Layer 5 of a small transformer language model trained on English Wikipedia (8 layers, counted from 0, width 128).
A neuron's activation on a vector x is SiLU(gate . x) times (in . x), where the dot is the dot product.
The model reads these tokens: "." "e" "." " comp" "ut" "ed" " t" "om" "ography" "," " or" " C" "T" " sc" "an" ")" " or" " whose" " ill" "ness" " is" " so" " ac" "ute"

The vector x that enters this layer's MLP at each token. A number n stands for (n - 500) times 0.0066.
0 ".": 450,471,499,392,628,644,547,562,261,443,564,479,525,580,445,596,508,491,355,347,504,678,533,488,283,422,531,681,427,431,307,687,696,548,639,363,499,376,440,904,336,692,493,703,354,501,410,443,580,475,441,565,575,598,456,511,507,363,471,356,377,372,419,600,718,586,538,580,653,584,643,546,385,339,341,560,753,493,470,576,381,517,451,421,416,613,643,558,468,581,649,645,494,410,560,358,533,607,492,475,437,338,429,639,350,567,463,500,479,526,598,329,543,458,606,504,287,474,718,633,462,560,253,253,376,482,354,521
1 "e": 455,556,584,458,431,677,337,588,423,454,768,275,441,526,490,770,627,434,407,488,420,465,606,423,631,392,521,636,350,385,428,633,551,415,450,662,368,455,329,640,383,679,444,628,359,449,691,470,505,512,390,688,535,467,255,432,440,478,664,620,338,395,464,735,633,518,631,673,637,404,779,530,514,417,364,633,366,482,478,668,614,449,550,391,445,500,348,346,519,644,441,591,317,553,379,638,785,521,486,419,498,321,436,606,390,484,487,455,264,365,554,108,446,545,522,494,461,460,711,581,582,568,326,636,582,751,227,359
2 ".": 376,530,484,405,580,603,503,539,234,378,552,436,669,575,348,654,448,448,394,319,480,540,515,639,352,459,649,638,511,432,236,653,653,448,550,441,551,415,433,671,350,770,511,743,535,401,481,394,456,558,524,647,610,608,488,507,462,456,495,254,234,417,452,463,648,520,576,649,589,694,499,604,614,322,350,489,489,443,484,533,553,543,465,469,344,695,605,448,498,627,707,583,544,613,483,467,569,625,614,434,642,257,381,539,258,476,296,243,342,374,813,504,585,469,610,628,323,518,569,458,344,673,432,354,469,545,587,486
3 " comp": 567,397,622,453,467,521,331,525,404,278,544,570,615,603,439,534,389,501,557,307,407,359,493,557,458,570,554,446,465,455,597,677,628,391,486,369,600,486,512,781,567,581,244,536,577,448,373,472,364,601,640,780,477,646,400,194,708,404,377,731,338,519,383,476,566,718,448,610,479,638,704,476,536,439,575,465,412,540,739,524,517,695,510,335,424,399,337,541,639,600,504,501,454,657,249,515,542,716,417,438,591,526,609,596,329,405,499,650,259,340,674,312,480,452,416,472,553,400,668,456,222,499,445,394,526,592,397,368
4 "ut": 637,489,633,574,487,498,484,512,200,461,505,531,320,580,447,565,546,349,402,566,389,437,307,472,382,409,886,401,433,314,744,536,557,556,527,557,661,593,309,667,653,509,386,720,650,651,385,447,289,569,531,514,262,664,590,445,684,480,554,446,355,544,425,452,716,490,441,655,349,786,626,566,362,373,438,314,566,621,585,406,415,621,529,352,585,307,521,460,452,430,367,616,495,751,239,390,581,609,485,640,535,560,477,419,341,339,554,509,335,292,600,239,531,590,643,565,479,670,667,380,419,424,462,645,403,549,538,528
5 "ed": 419,190,618,422,674,547,276,726,353,323,615,468,598,717,562,709,505,356,430,490,429,386,439,419,279,608,634,475,516,484,622,769,568,466,471,543,437,634,312,678,578,637,376,700,427,519,561,432,315,400,550,512,476,571,502,386,607,350,511,375,261,511,512,419,554,592,524,656,487,520,694,481,436,532,544,377,547,549,610,477,553,730,336,385,553,329,620,544,572,564,643,465,599,568,536,521,487,560,554,547,515,255,392,252,340,317,516,630,421,465,610,423,482,502,561,617,231,504,507,462,537,594,378,449,438,621,662,518
6 " t": 449,349,475,387,427,376,276,648,398,418,525,536,563,433,517,508,598,255,492,408,378,483,487,396,558,591,575,575,386,223,661,580,559,411,569,379,327,223,502,807,531,656,229,691,805,548,531,323,608,678,553,571,380,415,435,410,467,497,412,463,428,371,466,529,523,683,289,560,491,695,588,437,655,457,528,647,444,530,757,516,709,431,454,515,653,412,377,359,480,688,701,590,548,587,475,479,576,512,325,472,545,487,567,308,477,384,556,675,453,178,626,493,617,745,378,477,409,503,601,618,402,405,456,542,677,629,551,455
7 "om": 315,445,492,421,334,627,305,618,541,439,572,390,442,382,560,435,540,622,393,410,524,552,438,514,641,659,546,733,413,526,484,404,506,517,568,583,282,582,392,737,683,566,379,480,752,375,313,541,404,514,489,681,727,431,442,374,543,594,681,386,262,186,575,352,570,458,609,800,504,709,537,534,615,425,520,273,294,477,711,420,541,563,442,425,371,380,439,551,320,387,600,494,469,708,439,681,395,642,574,527,558,433,352,225,376,525,531,523,484,319,699,372,593,597,570,409,464,399,562,549,556,687,319,510,438,728,582,542
8 "ography": 356,248,586,524,401,467,600,530,497,416,564,494,492,478,555,409,418,622,384,178,483,357,467,313,356,603,560,395,611,536,427,512,585,315,541,551,407,411,537,681,571,659,450,706,692,558,442,437,381,586,728,588,645,659,588,204,631,461,556,556,401,372,519,202,535,484,547,578,660,713,612,454,581,478,468,369,606,436,578,574,618,534,533,444,650,329,615,562,452,620,749,796,342,523,473,527,328,570,400,390,452,295,507,456,354,619,398,619,443,598,597,556,647,562,409,520,293,593,547,445,461,558,233,485,444,703,566,306
9 ",": 465,420,499,439,471,594,471,664,330,395,525,526,454,486,491,481,489,512,375,415,472,692,495,464,460,414,488,569,428,506,460,786,595,560,624,396,349,501,297,885,449,525,562,629,382,525,396,479,462,426,452,583,583,583,534,580,538,328,531,321,353,387,428,374,700,629,568,521,524,655,665,480,415,487,410,497,605,428,453,466,537,555,474,393,392,607,664,506,479,613,675,587,368,499,547,464,548,481,511,500,575,87,476,626,361,505,503,602,573,470,668,390,684,481,552,475,204,567,709,543,444,734,343,399,384,490,441,403
10 " or": 462,535,435,427,476,425,375,656,587,368,381,471,330,447,525,682,509,596,462,325,519,472,617,438,451,342,692,430,442,481,428,470,591,239,385,519,410,440,407,841,571,525,485,524,557,502,354,606,445,487,476,568,418,612,426,316,485,446,642,384,464,539,480,478,580,498,439,677,651,715,619,358,398,616,592,295,708,483,446,546,416,637,400,421,423,626,643,350,523,681,602,584,515,611,437,503,536,490,566,529,723,198,527,568,441,410,615,633,471,413,646,335,541,519,842,653,232,464,608,684,416,524,377,416,583,631,355,357
11 " C": 427,506,597,538,416,404,304,673,592,543,337,508,569,673,563,494,455,653,475,161,531,390,605,682,488,459,451,506,447,352,479,528,671,425,589,406,281,355,226,973,496,457,276,530,702,418,516,498,425,659,588,683,389,525,487,452,497,439,410,509,463,596,614,472,354,408,364,688,452,682,521,390,476,387,528,584,352,392,568,399,543,519,452,443,583,585,509,384,619,544,614,617,563,487,394,498,467,516,548,476,594,320,484,549,480,459,584,547,435,306,581,507,377,472,473,683,402,429,466,644,762,564,628,495,661,561,403,437
12 "T": 375,433,674,477,572,414,413,616,560,593,406,517,680,464,589,505,428,649,385,325,497,504,551,520,428,492,315,412,452,258,516,603,467,446,363,438,324,401,339,848,628,547,472,583,824,381,488,613,619,744,501,534,335,628,633,373,431,426,695,568,646,437,793,479,468,481,387,479,490,675,347,424,510,251,419,512,279,536,700,498,519,324,654,401,445,564,485,658,432,408,447,610,725,426,280,537,506,573,628,383,555,470,328,450,532,542,660,329,280,450,566,445,462,539,454,582,389,514,617,555,573,374,397,475,585,761,665,489
13 " sc": 532,521,460,521,458,294,523,507,465,390,430,552,483,423,503,507,432,470,522,328,542,572,477,454,542,567,372,592,505,382,621,579,405,332,559,310,489,440,497,853,635,592,228,329,841,612,588,454,612,700,567,759,514,449,533,247,376,393,521,485,526,579,397,561,433,535,466,775,354,674,558,442,585,288,535,487,409,482,615,599,633,556,602,239,571,448,398,633,393,760,463,442,538,559,201,427,400,638,630,405,589,371,595,422,416,475,644,442,234,373,690,571,428,633,444,711,451,546,570,665,417,531,319,634,343,581,435,497
14 "an": 197,396,545,611,419,611,523,576,553,419,521,664,518,474,509,538,481,493,535,411,352,464,254,645,570,424,502,437,458,562,546,506,497,584,390,570,509,553,423,740,688,714,604,490,704,395,393,530,443,631,431,564,680,566,608,359,492,395,669,588,380,182,539,168,549,341,524,524,432,458,556,644,382,276,658,231,409,544,638,489,689,557,644,476,519,458,387,620,564,538,335,694,528,604,192,379,258,526,494,471,571,516,243,390,519,601,576,524,289,461,650,448,648,546,449,699,448,679,508,414,508,577,340,600,383,784,453,368
15 ")": 447,434,588,497,596,428,708,562,557,467,411,505,554,298,515,720,532,479,475,450,626,488,575,438,429,605,464,527,502,482,451,674,664,490,384,380,508,528,443,711,463,596,463,751,533,549,475,507,537,659,495,763,503,673,468,307,559,384,391,326,417,385,433,314,613,591,500,605,556,574,658,469,449,502,643,437,320,503,578,578,586,597,379,472,613,604,598,528,286,573,736,639,514,438,506,458,481,405,442,445,411,324,402,615,247,473,426,456,442,481,518,554,583,492,454,547,90,690,491,531,437,589,375,429,304,543,539,360
16 " or": 488,603,476,522,429,442,386,661,619,434,360,521,420,444,551,640,525,501,444,399,477,537,608,330,445,470,614,472,513,494,461,495,555,315,319,441,465,386,415,866,622,497,508,511,579,451,443,602,513,617,477,670,482,597,538,359,355,507,585,433,339,545,504,461,590,545,365,629,624,669,616,438,348,714,671,217,655,510,481,519,405,719,514,497,366,527,595,397,466,640,607,505,468,579,470,530,476,593,444,511,610,137,506,588,384,354,542,614,490,469,579,449,562,509,813,635,169,549,479,568,387,552,311,399,538,588,278,369
17 " whose": 260,431,695,398,438,495,340,502,429,478,461,600,402,565,454,553,613,482,475,410,652,609,556,495,517,536,465,487,596,374,619,660,491,458,430,504,485,361,342,828,405,482,395,696,690,513,378,655,508,487,415,620,546,471,507,461,515,439,658,311,447,538,476,595,473,544,481,611,456,754,546,581,283,450,392,402,579,450,529,388,495,738,421,474,418,550,449,592,524,710,547,582,474,412,415,438,433,623,501,533,628,205,589,472,367,495,433,616,522,498,586,597,526,399,684,585,83,471,520,382,480,560,545,490,521,629,468,484
18 " ill": 444,388,671,305,391,358,233,561,604,525,475,533,358,654,225,693,645,303,412,445,642,548,578,532,596,471,540,585,663,367,589,666,511,401,556,572,270,474,511,692,528,497,328,476,899,528,525,597,422,673,579,743,520,497,507,290,619,455,650,472,380,569,371,657,326,598,352,819,421,519,729,583,471,452,369,257,454,315,515,416,812,553,573,322,451,403,631,592,512,553,439,474,676,446,509,561,602,367,431,497,643,397,552,492,413,280,473,589,388,450,557,447,560,429,381,576,454,369,565,184,505,486,385,680,554,477,635,504
19 "ness": 329,403,587,272,292,516,518,428,432,459,357,483,471,630,334,568,599,428,495,460,479,451,450,437,493,564,761,561,586,540,566,497,490,374,589,552,389,415,546,569,530,670,523,495,880,648,381,541,168,659,590,490,449,498,713,198,524,474,658,443,522,377,437,558,423,455,406,710,544,680,809,437,387,464,534,263,217,408,573,450,802,540,567,408,694,322,640,531,294,598,585,631,533,475,442,573,463,378,447,612,590,227,465,520,487,438,409,633,488,461,672,434,581,560,517,716,258,634,520,274,631,402,492,649,411,592,658,542
20 " is": 397,518,477,455,425,583,338,546,385,456,593,365,502,818,454,500,580,432,411,504,448,437,468,407,578,465,492,529,493,308,550,565,377,472,508,289,471,380,356,750,468,758,575,498,579,447,543,490,470,507,599,613,546,610,466,178,593,574,669,405,497,409,416,411,498,530,419,652,450,644,671,319,454,504,675,423,568,508,363,491,700,774,458,460,585,513,507,599,296,752,548,521,379,562,399,597,576,389,531,470,548,217,435,560,467,434,347,551,700,611,597,483,704,567,609,542,181,620,587,477,493,574,202,540,540,585,464,419
21 " so": 332,446,521,388,509,512,353,455,305,538,659,673,455,567,300,521,830,302,598,350,570,584,498,501,565,557,484,617,426,246,475,583,422,573,673,468,432,497,336,614,496,710,518,676,434,302,532,606,359,465,552,671,434,646,350,424,546,530,810,332,407,361,450,441,569,497,363,652,339,484,501,373,381,468,460,541,221,410,626,388,803,750,432,433,579,766,493,419,509,795,382,588,342,476,402,440,625,359,479,564,409,358,531,565,440,444,618,598,719,626,480,476,495,641,677,576,411,306,543,516,628,496,358,503,671,495,509,198
22 " ac": 421,448,523,497,441,369,536,478,463,659,601,522,239,584,353,537,506,491,606,248,390,408,544,787,585,433,627,632,468,329,610,589,718,547,715,433,248,366,281,681,595,671,455,469,451,508,566,470,293,713,667,775,597,573,413,289,590,709,279,547,404,565,364,558,366,665,325,597,308,533,587,486,363,463,440,455,428,459,583,346,672,601,393,270,559,661,564,291,683,477,569,497,252,567,544,556,410,482,534,372,500,466,581,617,312,412,695,521,377,548,572,538,444,386,555,680,515,506,596,685,394,488,388,614,414,605,355,389
23 "ute": 249,319,672,433,381,539,347,552,423,480,458,775,535,709,454,738,632,210,524,522,420,329,542,431,406,258,434,528,574,426,541,654,364,422,591,443,468,535,236,664,526,554,434,680,615,528,545,523,323,687,557,511,559,773,571,351,527,463,629,580,607,506,601,563,559,505,432,637,459,683,718,402,365,585,385,446,462,431,505,381,595,660,493,542,536,514,535,432,432,494,586,473,671,487,473,633,455,353,405,475,507,204,387,596,415,305,781,600,381,706,448,570,452,588,421,604,348,509,565,517,408,446,380,637,418,534,611,208

Each question shows the input weights of one neuron of the MLP. A number n stands for (n - 500) times 0.00071.

n6 gate: 411,538,381,339,539,552,298,525,530,620,543,440,476,419,506,413,542,503,536,483,759,503,552,461,468,398,613,470,554,567,561,394,526,622,723,474,416,437,466,531,537,518,461,666,518,645,409,461,497,550,572,411,434,537,456,454,417,428,299,518,422,571,423,559,415,615,458,423,769,539,432,526,547,695,415,488,537,428,454,593,322,647,431,491,369,295,454,483,477,592,734,470,549,305,436,363,401,486,503,616,555,476,509,523,610,560,535,406,594,397,379,466,678,523,550,259,559,563,391,708,483,417,347,428,468,466,451,421
n6 in: 526,508,566,456,529,484,561,487,302,470,530,538,494,569,551,291,430,632,543,358,489,445,552,587,568,658,497,398,375,492,337,503,473,439,570,444,547,448,544,596,532,475,477,486,561,530,525,565,489,464,566,508,459,434,579,549,587,643,680,497,401,534,345,377,628,492,372,381,663,523,480,632,548,317,542,461,519,591,354,530,542,341,500,285,497,442,590,530,346,447,508,574,522,587,528,428,508,398,489,373,698,579,505,651,464,551,420,651,622,464,462,467,774,551,444,435,441,599,483,267,359,522,598,651,464,439,505,375
On which three tokens does it fire most, strongest first? 8 "ography", 9 ",", 0 "."

n97 gate: 269,538,503,545,455,447,380,417,451,581,473,406,413,453,473,707,479,603,546,607,445,306,476,457,568,575,597,500,392,515,634,373,453,318,399,464,316,636,490,478,474,380,239,533,599,625,518,701,488,670,660,538,465,574,482,530,566,462,500,461,518,539,339,566,506,500,669,363,291,546,372,396,352,488,605,488,644,633,625,441,555,423,387,497,464,621,559,480,479,433,403,457,694,594,598,580,596,341,444,454,432,573,468,396,411,271,414,470,433,455,476,435,665,491,548,388,473,630,537,550,384,379,545,411,521,523,698,623
n97 in: 421,616,590,490,457,667,451,431,553,526,349,616,507,465,357,607,427,465,621,560,130,331,432,381,416,627,464,480,478,451,390,391,609,370,393,520,513,308,521,500,755,621,564,168,552,565,379,540,560,529,561,532,513,423,536,519,362,361,548,533,189,572,490,330,461,610,537,503,563,554,457,413,385,593,585,415,717,510,646,597,404,516,467,543,412,419,503,437,584,559,556,560,461,639,679,471,487,405,671,533,423,570,349,658,445,644,406,523,593,375,700,673,560,554,365,484,560,332,581,626,455,652,457,416,396,550,539,412
On which token does it fire most, and how strongly? 10 " or", at about 0.36

n171 gate: 628,478,266,452,582,522,481,335,458,487,462,409,574,532,588,405,364,560,658,515,609,716,307,367,497,436,318,455,469,640,440,432,428,510,435,384,462,431,463,493,534,417,500,424,347,522,260,448,591,532,440,581,484,456,659,453,568,535,522,481,624,526,419,531,548,380,441,659,513,526,351,535,430,542,497,634,324,437,684,677,282,453,294,200,779,380,547,426,336,558,481,578,573,393,433,618,471,488,547,587,566,634,528,532,614,853,440,535,553,558,538,425,444,562,510,550,562,424,636,525,637,629,622,566,586,494,314,490
n171 in: 516,573,585,444,568,310,586,791,594,568,386,520,611,380,815,662,503,609,537,509,474,459,497,452,488,631,506,527,602,447,647,536,573,405,514,482,650,439,551,419,375,554,485,464,411,710,559,448,412,559,365,491,294,456,425,591,485,550,591,521,500,674,538,440,380,567,527,494,361,482,672,418,509,431,497,566,431,588,494,409,627,594,546,382,414,292,447,428,409,404,597,533,550,605,435,497,458,468,568,615,462,682,377,538,309,470,423,440,465,449,491,471,595,503,590,666,322,535,322,518,441,326,566,653,530,589,664,551
On which token does it fire most? 13 " sc"

n212 gate: 651,603,543,254,605,430,328,351,526,471,548,542,471,372,745,529,493,506,543,594,414,448,635,645,545,682,520,579,544,396,426,539,404,629,221,422,574,389,552,497,389,683,550,474,425,416,581,649,440,578,612,529,589,385,540,433,339,625,602,510,317,670,510,578,542,551,433,500,507,480,612,680,351,526,558,422,616,375,539,397,566,535,414,739,184,712,609,538,548,451,467,440,597,595,332,345,523,440,548,398,394,304,736,503,535,424,622,556,611,654,494,430,566,453,474,596,464,478,487,519,487,474,503,391,649,388,554,328
n212 in: 513,491,352,315,517,456,428,420,594,539,494,538,449,420,628,586,394,642,598,581,669,479,592,609,350,413,381,631,415,524,509,391,588,563,572,491,562,423,700,497,480,464,540,583,437,533,318,640,436,533,438,661,480,527,369,527,506,361,638,668,571,298,415,612,401,459,377,403,500,439,582,766,443,636,578,488,572,438,580,337,491,420,570,592,497,476,347,538,538,579,394,589,569,482,724,381,539,564,666,436,672,234,544,393,402,506,497,467,456,479,450,418,532,296,418,582,588,450,491,447,580,551,717,367,467,488,397,500
On which token does it fire most, and how strongly? 17 " whose", at about 0.43

n117 gate: 440,429,420,707,534,574,650,598,322,524,366,515,515,432,426,533,524,657,673,503,444,377,610,552,432,617,463,366,559,383,399,549,400,485,430,488,566,469,401,525,468,539,629,596,578,479,662,531,494,527,586,629,409,453,442,343,385,551,302,527,607,364,559,454,612,236,485,521,494,553,558,330,334,573,749,593,358,554,596,348,641,536,408,445,578,717,663,544,378,451,567,285,527,439,515,491,602,579,506,439,449,607,482,589,661,494,569,497,379,497,509,453,383,477,694,500,698,467,413,411,440,457,549,533,476,642,355,479
n117 in: 582,524,426,417,650,676,461,245,543,420,444,268,479,689,463,494,524,459,598,497,500,583,465,442,553,494,518,570,348,533,411,527,383,435,699,422,414,405,494,513,637,530,466,378,542,556,509,467,473,414,305,477,561,532,455,462,407,506,535,605,459,521,383,443,365,553,512,703,464,589,388,518,634,430,440,473,532,491,242,512,536,636,658,457,482,547,427,523,580,729,449,607,509,651,604,589,613,546,825,424,556,579,403,509,456,677,376,608,515,425,509,617,416,578,464,400,364,665,497,535,441,593,533,388,610,500,429,300
On which token does it fire most? 21 " so"

n313 gate: 462,529,374,553,588,598,401,564,594,543,582,399,443,477,571,425,608,533,469,474,516,559,241,571,422,434,668,598,348,411,260,457,422,553,609,613,513,575,444,465,452,520,357,351,533,675,649,588,646,397,638,601,539,513,500,451,450,434,526,533,658,557,312,490,633,415,548,314,725,568,409,362,528,547,397,530,676,523,708,467,547,441,524,456,576,605,722,484,366,322,399,534,626,708,602,533,344,651,415,591,267,422,542,523,690,483,711,373,445,296,324,529,426,561,480,650,480,490,692,526,305,604,306,575,536,321,425,533
n313 in: 554,613,537,440,443,571,608,488,552,500,562,577,555,536,611,381,396,521,264,331,412,437,625,561,583,485,604,555,500,690,479,388,515,707,538,388,548,444,522,402,576,349,466,506,503,458,536,466,420,533,417,403,226,586,399,515,543,640,450,679,560,430,609,320,373,565,522,601,295,494,564,479,534,442,497,343,425,539,258,446,531,548,838,555,425,554,248,605,565,372,659,546,581,567,611,515,476,477,363,393,461,402,533,649,566,368,515,694,494,433,663,512,468,523,384,467,595,574,500,494,527,497,366,509,557,604,545,482
On which token does it fire most? 17 " whose"

n102 gate: 422,407,586,436,442,378,591,323,555,503,477,421,338,300,493,467,387,394,535,536,717,567,673,722,835,372,452,326,523,493,644,388,672,534,448,439,667,344,407,383,342,344,397,403,436,701,386,466,672,507,407,401,533,729,466,583,527,450,553,642,433,571,526,364,466,473,583,753,596,552,548,457,548,469,423,669,425,513,510,507,435,577,600,469,487,397,659,542,300,537,401,627,507,429,487,510,419,572,583,626,460,710,437,450,460,486,393,656,563,609,596,576,477,533,432,239,603,231,545,523,537,442,486,503,692,575,736,540
n102 in: 337,339,450,552,738,529,631,414,512,541,397,414,386,638,467,667,491,575,653,551,497,486,546,476,577,436,589,727,642,427,468,620,594,462,399,468,555,605,630,268,514,427,452,416,390,595,424,636,651,529,555,514,517,408,400,718,403,428,431,462,440,482,665,411,392,643,321,444,535,482,577,523,625,462,407,599,430,503,465,575,299,486,553,461,538,325,631,497,414,556,361,640,529,447,532,405,558,520,428,418,451,438,417,417,517,473,217,468,554,327,420,486,452,412,700,440,450,489,518,503,451,535,462,425,587,452,468,555
On which token does it fire most, and how strongly? 23 "ute", at about 0.37

n315 gate: 578,596,360,447,570,448,453,523,377,385,573,494,494,500,491,614,539,459,543,389,474,247,690,521,500,473,353,407,468,488,509,551,549,438,543,640,427,396,666,441,405,473,727,444,352,400,408,575,437,639,406,532,480,334,560,281,667,553,451,669,395,322,665,389,500,576,721,611,611,412,548,415,525,398,509,497,577,523,541,506,446,442,536,434,456,369,613,314,620,398,572,527,488,625,412,453,355,657,465,464,556,473,721,632,404,440,450,482,540,476,547,439,460,442,557,436,575,477,482,351,565,682,452,485,565,645,567,296
n315 in: 342,532,604,331,438,543,470,518,481,615,497,411,456,487,403,670,467,519,494,489,399,573,446,508,562,514,494,614,431,519,486,437,471,372,640,429,541,435,514,388,425,681,486,723,571,427,366,313,517,443,392,436,703,575,575,557,459,414,562,591,473,717,377,516,552,551,531,531,566,559,456,546,362,381,503,484,626,362,343,605,436,503,461,550,486,562,519,622,519,442,605,461,587,442,369,657,552,505,522,384,597,472,401,468,581,617,508,406,532,431,454,781,635,622,470,500,336,408,588,592,438,398,552,581,437,476,408,541
On which token does it fire most, and how strongly? 2 ".", at about 0.7

n136 gate: 451,571,382,468,308,480,777,442,623,526,483,543,372,469,447,466,509,608,461,531,497,661,483,500,364,471,210,421,531,586,374,349,540,486,539,520,549,500,497,488,567,454,500,466,488,543,244,512,609,514,449,472,568,474,491,261,599,503,642,326,503,616,570,586,451,509,467,435,556,405,456,643,593,491,393,237,464,603,775,491,518,537,476,577,526,651,367,419,574,447,588,591,445,433,497,457,552,458,705,494,514,559,443,520,474,373,632,515,506,442,429,424,492,382,622,449,567,477,557,634,609,608,579,711,520,442,520,520
n136 in: 533,366,404,474,628,429,540,517,541,399,435,404,471,514,497,509,690,381,441,620,604,580,651,599,370,517,255,675,579,428,354,541,630,589,422,572,298,494,686,394,531,561,479,592,779,423,583,573,559,411,509,590,402,511,465,494,552,395,483,503,454,506,418,342,535,412,532,518,340,512,377,338,533,573,443,514,542,474,480,520,509,272,432,606,591,565,633,539,477,512,290,585,486,488,523,534,420,553,483,483,361,512,525,395,378,653,569,494,689,468,489,613,458,522,410,666,357,543,741,491,400,517,564,435,555,458,477,546
On which token does it fire most, and how strongly? 3 " comp", at about 0.24

n186 gate: 422,513,521,331,500,516,526,592,604,589,317,547,574,560,575,642,610,424,510,553,475,465,639,604,358,672,500,604,472,586,567,368,663,293,281,548,212,434,463,446,472,349,421,605,602,382,264,451,542,411,456,400,550,550,373,270,487,623,428,288,513,384,509,546,532,569,628,542,448,602,471,566,527,575,605,532,669,585,465,335,325,639,386,529,643,481,597,550,440,361,646,614,510,645,573,697,519,342,472,681,519,611,600,573,532,686,557,394,575,555,349,384,450,463,429,538,549,440,612,664,503,548,532,437,487,611,686,634
n186 in: 567,488,440,536,532,432,754,372,423,684,652,375,606,351,608,584,340,506,494,544,515,566,494,475,649,379,589,515,577,642,653,302,642,536,345,345,539,331,571,335,356,464,419,578,545,500,497,386,485,594,611,589,488,431,448,402,399,620,366,403,464,515,435,494,521,640,385,432,613,438,608,401,543,537,591,573,561,590,452,509,555,691,336,577,488,730,393,406,395,558,736,454,434,567,364,509,591,406,353,479,548,596,340,617,446,605,584,534,530,534,667,458,567,426,613,494,583,443,628,631,380,585,500,473,428,576,390,415
On which two tokens does it fire most, strongest first? 15 ")", 10 " or"

n296 gate: 460,684,464,456,520,506,500,384,443,509,541,602,467,552,527,497,593,407,567,554,558,394,459,461,544,515,548,569,647,603,324,610,486,485,586,633,421,326,447,519,373,361,500,444,338,556,414,584,373,491,395,494,653,547,671,282,572,506,564,420,392,432,422,602,539,736,446,590,590,636,353,436,368,410,468,456,580,325,444,357,434,675,735,554,488,483,607,526,325,518,368,409,556,539,588,568,532,457,468,590,412,500,674,518,523,539,359,503,408,479,465,532,474,468,583,520,179,497,521,474,829,446,536,445,559,534,520,544
n296 in: 485,353,557,540,416,531,577,415,381,449,616,469,572,393,626,492,404,520,435,406,668,651,322,442,407,797,677,672,654,483,469,434,508,477,553,586,477,530,460,335,455,486,444,568,463,514,560,497,553,574,667,422,438,523,631,480,448,630,646,477,463,609,352,426,442,472,670,716,236,491,480,418,402,575,311,603,539,534,386,282,375,494,588,459,611,506,610,478,421,665,485,441,352,364,454,600,443,506,517,523,528,480,511,523,460,398,651,491,511,509,500,503,558,416,581,455,483,500,559,540,452,488,321,605,554,500,531,623
On which token does it fire most? 19 "ness"

n141 gate: 588,541,409,564,451,462,208,583,529,398,671,506,587,544,454,586,467,703,543,463,309,302,475,432,607,404,490,357,456,417,484,536,528,548,401,236,722,563,697,453,406,487,513,519,317,503,570,314,631,362,535,409,422,595,725,446,529,509,516,584,611,561,553,676,416,525,497,595,653,401,513,418,488,607,647,461,729,655,599,586,363,630,543,480,325,528,563,236,392,425,539,552,385,620,487,395,599,543,535,500,690,562,547,668,510,543,605,616,381,591,393,569,491,453,526,371,435,472,523,573,557,448,397,392,321,630,446,599
n141 in: 442,587,559,610,574,526,198,572,470,416,651,474,778,455,407,455,540,471,229,286,478,438,433,579,430,403,540,450,459,591,606,559,353,523,541,533,426,362,576,572,525,451,700,461,442,448,383,407,337,675,445,471,541,641,507,574,408,567,564,526,535,611,500,563,451,381,290,457,563,483,569,474,382,777,500,513,541,558,594,465,626,426,467,610,413,583,407,503,343,470,685,547,711,401,536,374,611,462,339,467,387,447,465,307,545,434,581,602,446,572,593,526,623,642,543,599,355,433,581,471,849,424,536,436,292,475,269,464
On which token does it fire most? 16 " or"

n304 gate: 469,529,461,559,422,716,468,452,392,638,477,592,426,575,674,590,521,514,476,562,463,503,578,482,497,438,524,536,503,629,491,651,362,506,389,376,468,221,569,438,534,515,431,515,427,427,485,572,584,348,468,244,687,593,753,517,580,410,462,462,416,411,443,438,509,604,476,482,580,584,503,451,366,693,509,476,557,387,401,520,422,483,539,605,415,523,566,489,549,387,467,401,532,417,684,392,491,651,523,470,497,257,601,640,395,551,517,547,695,325,503,535,409,546,613,310,548,393,603,549,427,479,260,497,330,438,587,532
n304 in: 606,635,540,503,361,551,251,410,528,603,554,706,469,419,615,515,389,587,559,635,559,570,554,586,530,543,583,593,536,445,660,307,446,488,662,323,693,406,490,490,473,430,316,588,454,470,451,568,447,376,524,435,649,407,441,596,586,656,584,469,503,423,684,602,463,500,466,602,411,641,346,611,567,420,470,576,359,338,548,374,698,611,382,472,491,386,437,465,650,460,432,618,442,396,303,576,594,476,455,552,521,522,491,729,530,733,403,466,467,466,524,584,344,533,402,515,343,500,522,680,491,439,420,656,618,544,482,424
On which token does it fire most? 17 " whose"

n236 gate: 504,510,468,367,341,446,582,454,295,520,520,470,630,557,698,436,469,648,359,464,593,551,466,479,587,599,555,417,633,541,317,500,554,629,536,353,547,528,493,342,350,671,517,527,278,300,285,507,594,391,493,507,517,608,507,419,569,729,614,435,558,771,430,480,538,493,448,486,379,300,413,652,679,348,517,743,349,395,578,388,660,632,619,437,324,695,460,507,328,307,507,469,578,476,422,554,640,474,584,514,473,636,510,395,210,371,449,417,520,524,641,215,550,407,455,450,583,547,292,601,432,507,569,584,711,526,540,606
n236 in: 567,628,513,480,418,660,736,605,541,497,329,676,286,595,588,510,726,283,510,461,328,292,402,409,418,394,328,382,432,460,484,497,588,255,298,423,523,479,426,782,613,603,313,583,440,434,513,544,676,653,516,461,539,402,601,592,493,579,359,440,490,677,243,529,473,566,476,514,534,449,429,605,421,463,374,500,391,543,490,418,490,546,558,585,457,467,657,471,562,406,200,497,550,433,507,447,600,474,549,483,543,354,507,694,585,541,599,564,393,644,480,555,432,316,584,520,625,552,582,592,381,570,369,704,430,433,710,477
On which token does it fire most, and how strongly? 8 "ography", at about 0.12

n267 gate: 536,588,578,681,604,473,449,598,392,466,557,406,747,551,528,551,469,419,479,658,483,432,298,507,641,568,458,535,347,432,392,576,286,222,467,240,564,535,547,475,387,390,605,412,463,663,589,382,590,473,561,563,543,490,548,386,569,446,718,569,554,555,570,671,688,658,416,545,441,542,465,635,578,500,439,503,668,392,361,530,517,712,730,413,344,598,517,398,793,462,690,580,717,583,391,507,428,414,483,455,409,406,463,399,567,577,632,472,593,514,517,456,586,646,352,620,431,254,458,352,612,500,435,419,582,277,399,288
n267 in: 601,399,648,564,524,563,605,433,552,503,528,647,397,399,640,585,439,509,497,611,531,497,569,513,522,443,484,562,509,551,554,426,378,300,488,455,668,638,422,741,544,446,686,481,490,548,232,542,461,770,591,578,547,535,523,528,474,513,513,439,655,593,587,552,394,390,265,490,284,539,581,393,500,500,401,621,500,465,503,497,409,532,520,367,351,771,516,441,472,555,558,353,468,410,748,535,376,682,560,387,503,422,350,588,708,598,468,301,531,419,670,397,460,509,494,594,545,481,460,232,370,609,497,374,287,595,399,474
On which token does it fire most? 23 "ute"